Layer 7 of a small transformer language model trained on English Wikipedia (10 layers, counted from 0, width 128).
Take only the direct path to the model's output, skipping the later layers: a vector added to the residual stream pushes a token's score in proportion to its dot product with that token's output vector.

Output vectors of the tokens that the questions are about. A number n stands for (n - 500) times 0.0057.
"ate": 565 681 553 556 550 487 552 547 471 534 494 494 504 489 444 513 504 480 557 550 502 512 511 423 517 527 536 476 460 514 378 509 558 530 568 616 467 509 464 527 604 546 451 486 473 550 420 436 449 480 585 483 412 451 445 591 491 435 510 479 516 479 536 478 480 403 353 498 381 506 536 514 502 523 402 441 498 479 504 463 534 535 492 436 348 548 544 569 450 577 460 518 603 439 523 479 506 536 473 473 537 496 359 549 579 538 461 523 524 421 493 556 485 478 502 463 537 524 467 545 556 508 460 449 528 561 499 467
"gg": 514 570 432 504 594 533 447 478 533 521 496 568 557 512 483 510 472 493 466 575 486 447 521 462 470 397 435 468 591 525 516 583 532 525 509 622 535 477 454 508 422 476 492 603 466 506 484 499 533 494 509 515 490 426 536 529 493 485 469 557 504 556 469 593 510 605 534 499 401 442 553 446 504 498 437 506 451 466 550 615 490 518 574 531 514 523 371 454 452 562 495 455 539 448 442 603 473 467 504 451 543 493 398 531 494 481 508 442 539 520 487 555 555 522 449 313 455 475 482 493 522 510 459 457 513 468 463 559
"ty": 638 475 395 425 463 498 529 640 523 458 469 503 440 613 425 562 423 568 655 469 454 457 446 439 521 454 420 468 562 534 435 677 544 532 493 602 531 529 455 516 412 466 447 578 490 426 455 475 569 439 516 585 517 489 510 553 503 455 530 417 519 525 557 427 529 407 578 403 430 495 558 441 523 487 496 505 413 518 513 432 531 529 474 441 517 546 521 549 503 506 550 512 476 599 482 486 545 513 468 473 486 415 509 536 490 571 497 452 554 545 479 432 547 558 539 548 582 457 432 417 498 508 422 451 442 591 449 546
"re": 420 438 465 514 509 565 514 516 526 520 428 505 583 563 444 470 402 498 504 427 512 451 587 473 533 488 438 523 477 485 553 429 519 493 543 562 453 493 457 505 567 537 489 480 429 537 486 498 491 488 566 595 457 529 484 404 565 475 472 527 567 570 441 536 446 463 494 508 510 457 539 599 477 502 416 485 506 582 543 502 524 569 405 546 549 427 576 463 487 439 475 552 532 483 548 419 571 593 461 492 535 509 501 536 513 581 497 481 563 375 574 543 503 546 482 482 512 411 486 547 440 496 450 459 429 512 460 460
"ent": 526 545 465 449 536 577 583 557 459 506 434 512 469 419 446 465 423 550 547 524 528 459 505 442 491 571 439 472 546 426 471 505 444 457 580 560 448 593 500 523 482 612 442 469 476 400 504 535 492 500 555 451 482 478 526 552 549 528 439 579 542 590 585 478 525 418 491 578 467 541 486 546 578 491 479 389 500 448 487 588 529 476 517 531 458 570 551 454 451 521 528 525 562 490 528 491 444 389 517 573 511 480 425 522 423 584 481 480 459 402 478 322 513 414 464 587 596 497 524 527 509 507 344 506 482 584 497 564
"aged": 439 480 489 503 536 496 570 405 547 597 464 411 545 501 454 488 510 612 521 538 522 478 415 432 522 542 533 490 625 553 530 575 581 498 565 512 479 477 446 493 526 523 554 488 495 528 403 589 554 435 503 469 448 466 567 567 481 324 541 550 434 516 477 493 544 564 426 640 455 431 598 468 523 462 396 326 453 504 508 603 527 396 496 532 573 501 499 533 431 596 508 556 550 435 474 562 520 455 557 553 606 591 325 429 451 622 405 469 567 466 473 416 519 456 544 494 429 413 512 381 594 520 371 501 446 440 517 584
"les": 426 512 541 391 459 512 493 538 572 493 425 548 471 527 486 479 467 586 539 409 487 418 441 497 501 507 495 479 469 526 559 565 439 523 534 581 443 429 428 519 531 458 460 478 495 467 508 519 532 567 518 546 399 503 484 456 542 497 507 455 526 594 506 466 498 467 447 539 500 503 477 521 495 455 547 441 478 414 519 520 419 575 485 475 565 503 365 588 515 562 495 566 648 516 532 599 521 565 533 497 478 444 580 573 478 499 458 457 541 515 420 555 519 530 470 547 472 469 546 490 495 504 516 450 530 473 509 409
"ological": 490 487 488 450 649 413 510 472 556 525 463 489 435 487 351 589 568 553 526 479 448 409 520 444 470 451 449 551 523 466 556 530 504 562 460 633 482 494 572 589 610 355 468 521 475 484 409 489 551 394 462 360 470 653 476 484 503 419 458 453 610 516 500 502 478 511 609 478 389 396 501 549 589 483 512 542 475 619 618 543 409 521 527 563 548 604 469 478 484 542 424 519 596 514 438 562 476 451 513 637 540 478 355 422 467 626 467 499 622 456 537 569 500 415 459 450 467 518 496 496 566 518 431 431 422 572 487 455
" of": 476 503 553 402 554 487 569 427 486 518 452 470 427 527 495 500 529 501 591 481 545 471 535 475 489 508 496 409 545 625 560 553 559 507 469 497 512 568 481 483 512 459 467 355 508 526 492 485 454 463 493 522 553 441 538 581 448 495 493 488 488 574 403 466 475 432 487 498 488 469 478 454 534 519 466 430 565 482 513 456 485 529 518 545 493 497 559 459 522 500 514 503 516 543 538 550 443 539 537 489 499 420 552 445 553 474 518 541 500 456 529 533 469 506 470 536 482 561 514 518 482 489 501 483 564 436 539 467
"-": 490 457 556 510 497 512 458 563 505 455 446 402 447 510 509 453 596 461 438 551 568 516 528 507 515 520 561 399 561 499 450 508 544 490 512 469 487 503 478 422 550 493 493 420 550 515 502 444 412 568 510 559 548 521 502 476 501 546 436 599 506 514 556 391 511 420 444 461 450 534 499 408 510 518 493 599 506 528 452 484 521 504 400 550 491 538 561 485 524 482 545 548 503 565 545 493 451 550 467 538 478 487 545 550 547 476 491 483 463 493 510 507 468 474 515 470 427 468 518 536 531 488 551 475 520 512 500 471
"|---|---|": 498 550 382 466 531 482 517 426 570 506 427 539 411 565 389 489 534 550 397 571 442 474 454 483 476 606 418 424 621 544 539 479 578 482 536 477 543 450 491 568 572 551 470 564 477 404 493 479 557 528 464 465 471 498 604 582 405 586 519 390 571 466 471 497 626 461 500 637 435 544 577 529 468 362 532 519 484 556 523 488 523 559 538 446 468 495 543 489 428 645 399 469 589 370 484 456 504 395 448 509 515 556 513 485 470 562 371 546 497 612 493 495 606 463 474 499 453 525 403 505 547 517 431 392 484 551 575 488
"ꦂ": 666 870 381 409 637 263 500 421 717 518 405 667 457 544 203 741 469 889 516 511 167 202 405 288 447 441 750 569 851 291 600 616 645 453 184 712 497 512 706 811 605 356 148 739 405 417 126 344 802 236 335 172 296 614 517 897 419 208 781 102 815 428 456 626 723 551 494 792 213 534 604 668 314 421 491 461 349 523 706 848 642 441 960 355 677 598 136 515 377 979 148 87 822 424 334 854 666 262 605 657 762 716 207 51 400 483 146 478 593 673 402 397 642 666 833 316 599 282 242 422 595 627 133 156 264 461 738 713
"old": 522 528 613 392 548 509 533 564 594 485 604 472 556 502 460 440 560 568 494 495 480 444 433 476 509 614 482 509 545 451 509 565 477 336 493 533 538 497 402 605 388 369 487 491 516 557 342 405 551 459 439 524 386 562 529 538 489 362 460 528 550 522 495 472 549 562 566 559 525 431 402 564 427 464 438 353 507 632 465 544 510 442 475 460 610 471 537 565 522 569 494 508 536 431 494 546 509 528 472 629 519 534 491 486 521 555 508 450 494 496 493 485 576 442 498 527 547 473 439 518 505 518 488 416 506 461 426 567
" August": 563 533 463 444 537 515 485 548 560 536 510 512 531 396 506 494 495 521 509 486 541 499 495 493 486 452 518 538 525 511 472 493 551 477 513 510 542 443 513 466 469 471 503 431 475 460 463 494 489 469 500 443 450 487 484 536 453 486 526 570 608 533 445 499 531 497 511 513 478 486 520 434 400 508 540 496 446 500 570 501 578 453 554 483 457 513 475 488 492 496 479 485 485 522 450 537 517 475 546 535 544 488 515 460 509 520 446 430 541 469 545 489 520 444 547 547 568 500 459 491 464 507 502 441 522 476 534 645

Each question shows what one neuron of this layer's MLP adds at an activation of 1. A number n stands for (n - 500) times 0.00083.

n1: 514 529 503 510 543 357 421 618 497 722 385 556 509 500 548 423 526 521 779 609 745 419 409 369 615 543 537 558 503 438 433 544 592 360 609 566 530 595 470 530 463 503 395 487 455 407 419 478 497 632 472 570 303 716 463 596 664 634 452 646 402 436 420 465 411 433 519 352 404 653 313 409 303 445 711 545 564 134 613 767 553 430 285 344 519 525 412 577 632 456 522 456 646 412 596 571 459 611 449 474 595 526 350 595 484 735 470 487 584 391 536 556 677 665 474 558 315 444 314 403 328 460 419 500 621 378 556 524
Which of these tokens does it push down most? "|---|---|"

n248: 618 358 579 485 335 260 366 456 548 436 361 603 687 633 689 387 452 289 521 564 599 586 466 442 487 665 375 760 556 408 277 567 573 525 493 540 618 410 507 492 578 546 657 415 662 592 772 479 336 414 350 649 496 457 634 663 299 638 615 500 683 808 230 447 596 504 373 581 559 525 458 559 460 323 428 546 553 373 716 351 571 728 228 610 475 480 650 515 484 493 465 515 326 391 533 299 461 436 632 619 520 651 500 544 402 453 438 584 478 476 581 601 500 500 432 553 84 548 353 444 493 659 464 475 358 439 704 455
Which of these tokens does it push up most? "|---|---|"

n226: 682 700 357 471 149 460 553 547 590 451 484 580 428 701 487 272 474 530 376 497 589 378 480 602 641 595 470 426 490 417 488 654 420 450 556 468 593 419 362 673 529 698 433 261 559 677 390 497 348 453 539 559 589 509 429 381 619 470 550 556 424 556 529 567 447 445 399 405 302 607 531 561 319 527 517 568 575 533 456 542 523 393 302 466 599 671 748 200 591 472 443 464 510 570 513 562 515 577 612 425 418 387 711 532 459 307 659 383 359 440 538 503 485 411 488 576 428 340 472 481 497 487 594 374 471 503 394 332
Which of these tokens does it push up most? "-"

n459: 591 496 610 290 564 545 450 516 664 378 634 592 778 673 400 618 377 342 450 477 274 530 304 445 454 444 340 473 600 686 251 638 623 433 156 564 552 729 632 524 754 458 235 500 551 564 273 450 359 617 515 515 571 711 565 360 685 707 271 457 496 547 556 385 716 435 469 382 496 578 538 379 555 304 634 527 467 630 445 540 492 718 476 373 643 548 390 374 487 370 406 610 444 788 325 369 565 339 574 742 551 332 619 642 409 391 626 291 555 462 544 440 518 472 508 418 155 620 492 302 436 468 649 591 722 713 456 566
Which of these tokens does it push up most? "ty"

n381: 700 533 497 534 477 424 695 685 547 350 560 577 613 407 661 391 647 483 471 442 507 415 421 397 566 520 232 568 446 381 372 545 603 526 497 630 289 362 133 510 645 354 394 446 425 285 621 349 554 412 421 600 444 429 399 674 552 559 458 533 449 630 554 411 432 669 605 490 453 362 445 560 176 315 507 497 654 581 441 426 483 530 434 468 471 361 589 306 416 478 620 320 661 596 670 548 593 356 649 428 546 546 448 520 526 597 368 474 311 450 487 585 397 543 368 365 551 406 386 486 651 550 493 563 544 568 510 298
Which of these tokens does it push up most? "old"

n123: 471 633 487 557 534 651 532 408 472 649 380 403 512 285 399 468 475 636 615 527 693 437 436 256 855 379 423 389 350 494 515 485 528 463 419 422 528 526 537 602 421 488 673 419 640 484 509 647 368 324 582 563 512 623 595 619 490 445 490 558 420 503 472 622 617 462 335 530 500 423 500 604 729 441 487 476 261 551 394 443 453 506 353 710 539 493 640 443 520 407 529 484 406 442 705 615 422 578 609 643 643 521 458 417 583 524 479 380 524 606 283 391 514 668 467 680 389 456 573 557 469 416 515 491 393 633 312 551
Which two tokens does it push up most, strongest first? "aged", "ent"

n105: 444 509 438 549 446 519 387 668 452 389 398 442 471 456 284 632 642 481 503 570 366 288 609 458 486 548 475 599 676 623 419 613 557 420 447 530 655 815 442 417 592 494 689 512 367 497 432 523 586 432 583 488 302 328 552 473 475 519 513 453 338 415 497 442 535 306 461 359 675 681 564 466 569 392 294 532 404 485 329 479 445 537 265 515 626 397 630 469 459 625 448 370 625 413 521 596 442 468 427 358 600 488 441 560 647 450 459 503 459 517 385 580 410 343 482 591 697 470 515 537 685 520 497 375 614 468 448 460
Which of these tokens does it push down most? " August"

n66: 537 500 576 487 552 267 463 626 503 843 500 602 515 510 432 347 422 480 475 487 301 403 577 513 496 520 466 661 461 468 440 403 702 526 576 523 428 455 611 487 603 559 630 632 462 602 490 462 183 589 420 569 503 277 179 552 500 490 469 410 304 427 441 484 478 580 645 494 582 600 450 475 409 510 564 572 470 676 308 351 606 447 413 475 234 393 360 527 579 431 506 463 418 681 484 564 528 437 440 606 510 542 608 471 429 347 216 552 455 598 513 417 586 493 453 578 720 343 313 520 618 659 555 352 394 678 441 560
Which of these tokens does it push up most? "ꦂ"

n6: 560 334 471 494 405 437 380 549 512 417 391 430 527 518 539 373 474 322 413 590 473 552 414 506 503 500 542 377 491 471 458 511 512 446 354 364 587 371 532 276 371 663 595 444 418 392 400 489 447 565 467 497 681 561 424 712 610 491 560 469 541 570 500 553 609 626 241 613 465 418 519 516 517 461 597 461 686 568 398 477 579 506 600 506 452 532 352 453 460 380 596 476 587 537 639 464 506 469 621 789 438 511 461 537 262 416 441 520 458 465 607 467 523 517 528 536 674 488 508 374 485 398 284 791 394 489 506 586
Which of these tokens does it push down most? "ological"

n430: 500 639 198 551 666 548 538 563 467 626 553 704 560 490 549 446 533 323 445 519 569 419 572 589 291 606 589 529 349 278 625 494 480 434 377 414 530 394 567 677 682 341 731 631 428 651 444 558 453 711 286 458 603 503 429 500 531 517 563 516 519 484 436 577 352 327 680 481 437 608 606 516 421 350 471 474 476 303 357 355 379 574 428 487 455 547 405 500 433 394 251 531 607 355 480 589 169 519 328 689 326 549 493 605 470 578 575 563 523 622 467 472 663 460 590 666 398 473 484 422 376 599 543 586 530 610 410 603
Which of these tokens does it push up most? "|---|---|"

n193: 458 500 518 432 436 579 332 384 509 354 570 388 486 488 663 595 497 445 432 599 437 677 581 622 554 421 521 480 603 250 548 559 503 471 457 611 503 401 424 622 426 391 459 402 575 515 514 393 367 657 566 579 517 444 414 285 464 181 708 434 520 622 550 424 585 622 540 634 556 532 430 533 532 721 506 503 575 524 428 364 382 509 520 435 611 471 542 369 420 553 328 440 423 442 813 368 418 368 491 589 637 448 551 361 402 497 586 474 491 646 661 448 353 506 480 452 581 432 460 405 456 441 460 491 408 594 471 443
Which of these tokens does it push down most? "ate"

n3: 684 517 442 726 554 456 548 409 595 561 557 526 549 707 491 453 643 584 236 444 459 457 523 486 596 429 429 456 581 472 533 418 303 477 652 377 621 597 423 392 271 511 491 429 738 385 587 404 616 634 419 588 409 426 549 540 500 530 533 564 544 483 388 645 561 541 573 451 637 427 398 345 440 659 534 555 567 637 520 433 558 457 647 558 453 519 316 398 599 431 535 468 385 540 417 541 489 459 642 408 655 542 574 438 452 397 536 574 550 489 469 446 396 614 536 515 340 540 372 430 348 299 545 579 401 478 586 441
Which of these tokens does it push up most? "gg"

n197: 333 625 475 422 489 729 339 431 504 457 660 447 364 569 511 650 539 544 343 439 721 541 252 486 745 636 399 300 405 280 375 497 717 548 446 325 324 664 486 411 511 644 444 591 442 482 400 510 504 373 639 395 538 591 550 317 699 580 280 589 333 469 722 520 605 489 676 396 521 659 517 460 629 416 599 706 640 532 527 422 436 486 621 547 258 638 661 350 415 426 351 342 521 614 486 428 602 544 541 459 481 352 529 628 510 534 322 646 366 513 469 391 316 521 476 282 439 489 654 457 437 609 500 354 365 606 662 561
Which of these tokens does it push up most? "-"

n114: 423 651 460 533 617 598 544 619 389 444 506 422 574 554 432 480 536 670 655 342 436 548 410 655 439 438 574 465 605 464 388 528 565 625 550 545 262 414 578 447 441 630 274 634 538 520 423 475 563 538 245 625 426 544 507 595 342 557 683 385 562 598 670 444 469 401 641 466 406 417 406 444 590 520 518 343 417 437 634 599 349 424 391 663 333 600 636 570 514 300 491 546 516 564 779 313 563 491 528 360 486 290 664 236 407 443 482 539 331 601 536 374 574 675 450 608 477 451 595 609 422 364 375 320 450 516 425 480
Which of these tokens does it push down most? "gg"

n219: 409 345 274 649 578 463 500 668 454 577 545 365 503 497 459 510 513 538 383 500 497 493 430 432 664 419 379 544 553 415 657 484 360 548 608 565 454 615 732 467 702 372 565 280 308 612 423 472 457 561 652 677 594 387 480 500 621 534 490 545 668 554 769 516 475 311 645 512 621 413 663 624 305 531 436 569 400 344 500 447 226 593 693 500 462 400 483 403 490 591 522 590 270 364 461 769 342 563 506 478 507 538 480 374 348 557 385 371 375 463 513 417 552 575 585 588 393 556 344 610 375 482 561 435 454 529 428 372
Which three tokens does it push up most, strongest first? "re", "ological", "ent"

n409: 449 558 411 540 240 480 541 561 497 457 464 565 472 450 456 500 451 571 519 573 493 455 370 494 466 503 698 377 641 626 544 566 545 564 456 653 562 659 406 556 441 547 577 331 742 369 340 516 516 570 503 666 461 544 592 366 463 507 327 392 488 623 487 631 509 487 372 276 461 698 647 633 319 520 581 400 440 374 395 553 553 497 500 368 547 585 404 619 418 716 445 530 562 301 507 413 434 209 570 621 427 420 373 410 400 633 717 352 404 567 422 325 474 386 230 429 656 611 500 474 317 368 436 461 573 421 330 443
Which two tokens does it push up most, strongest first? "ꦂ", "ent"

n221: 458 427 564 597 527 492 648 519 527 405 532 492 531 528 400 633 358 605 495 632 393 297 489 394 338 649 374 716 629 429 484 634 644 470 434 623 393 538 429 714 434 492 408 382 441 629 454 392 583 641 505 429 411 508 619 612 469 514 640 532 383 415 678 469 489 489 594 492 497 570 526 549 449 560 453 500 517 572 617 489 605 525 449 313 582 428 433 572 509 411 534 675 431 511 465 492 413 508 672 465 535 561 654 578 465 503 679 524 620 603 386 600 512 486 413 367 386 429 489 447 489 518 589 328 519 569 478 444
Which three tokens does it push up most, strongest first? "ꦂ", "old", "ty"

n391: 463 600 431 458 651 524 552 562 601 479 477 663 316 433 376 627 497 441 448 552 433 305 391 447 497 597 646 394 524 479 673 574 541 427 526 506 476 563 494 461 683 593 450 420 729 426 346 537 533 416 413 534 512 352 539 539 448 589 284 480 534 716 702 543 603 443 558 432 657 410 369 340 479 426 417 443 470 542 526 587 608 335 605 443 563 649 364 434 391 466 534 298 542 491 509 622 437 443 603 491 588 572 415 386 494 549 447 570 433 447 429 676 615 400 503 524 379 402 388 443 384 520 590 342 512 716 354 348
Which of these tokens does it push down most? "re"

n339: 436 552 503 598 388 474 597 645 566 462 519 384 456 420 621 414 593 493 503 688 603 705 439 485 518 491 497 620 397 515 527 533 543 739 283 522 541 563 469 529 459 785 645 605 381 625 368 554 639 527 471 425 488 632 547 484 683 484 552 476 429 382 547 736 488 491 555 699 475 408 428 308 522 490 436 485 733 731 555 491 475 314 561 488 467 323 503 462 539 452 647 335 472 506 478 558 530 470 467 701 427 524 494 645 321 533 549 623 683 679 621 368 504 568 506 490 427 353 606 576 444 391 338 494 437 515 340 574
Which two tokens does it push up most, strongest first? "aged", "old"

n177: 378 603 623 544 695 625 514 490 257 555 630 568 513 490 563 565 436 289 598 431 517 336 641 340 750 537 448 754 463 383 636 548 396 354 572 520 649 300 483 493 418 423 497 561 385 463 265 558 473 428 662 510 517 539 722 470 483 434 384 556 413 775 362 497 480 425 414 628 618 447 629 378 420 676 354 419 524 579 612 367 361 483 354 461 467 456 466 318 571 380 497 383 558 520 483 528 636 471 369 457 507 414 649 816 360 562 462 470 414 373 393 570 347 513 357 416 260 416 376 568 611 450 454 613 654 467 415 600
Which of these tokens does it push up most? "re"

n191: 432 350 542 549 445 376 486 401 379 419 449 548 377 674 457 395 675 507 583 483 394 631 546 561 396 551 429 557 607 801 361 437 510 727 490 294 548 642 325 325 430 533 367 576 386 642 348 411 768 286 620 596 377 583 465 396 862 493 403 416 487 594 279 536 324 497 422 438 565 581 464 382 459 619 481 473 535 385 520 389 590 601 602 483 533 432 216 556 446 543 451 465 635 660 527 359 497 616 553 547 467 386 366 510 486 473 422 510 399 581 346 335 476 531 573 440 696 175 533 493 566 732 598 436 490 420 372 641
Which three tokens does it push up most, strongest first? "ꦂ", "ty", "les"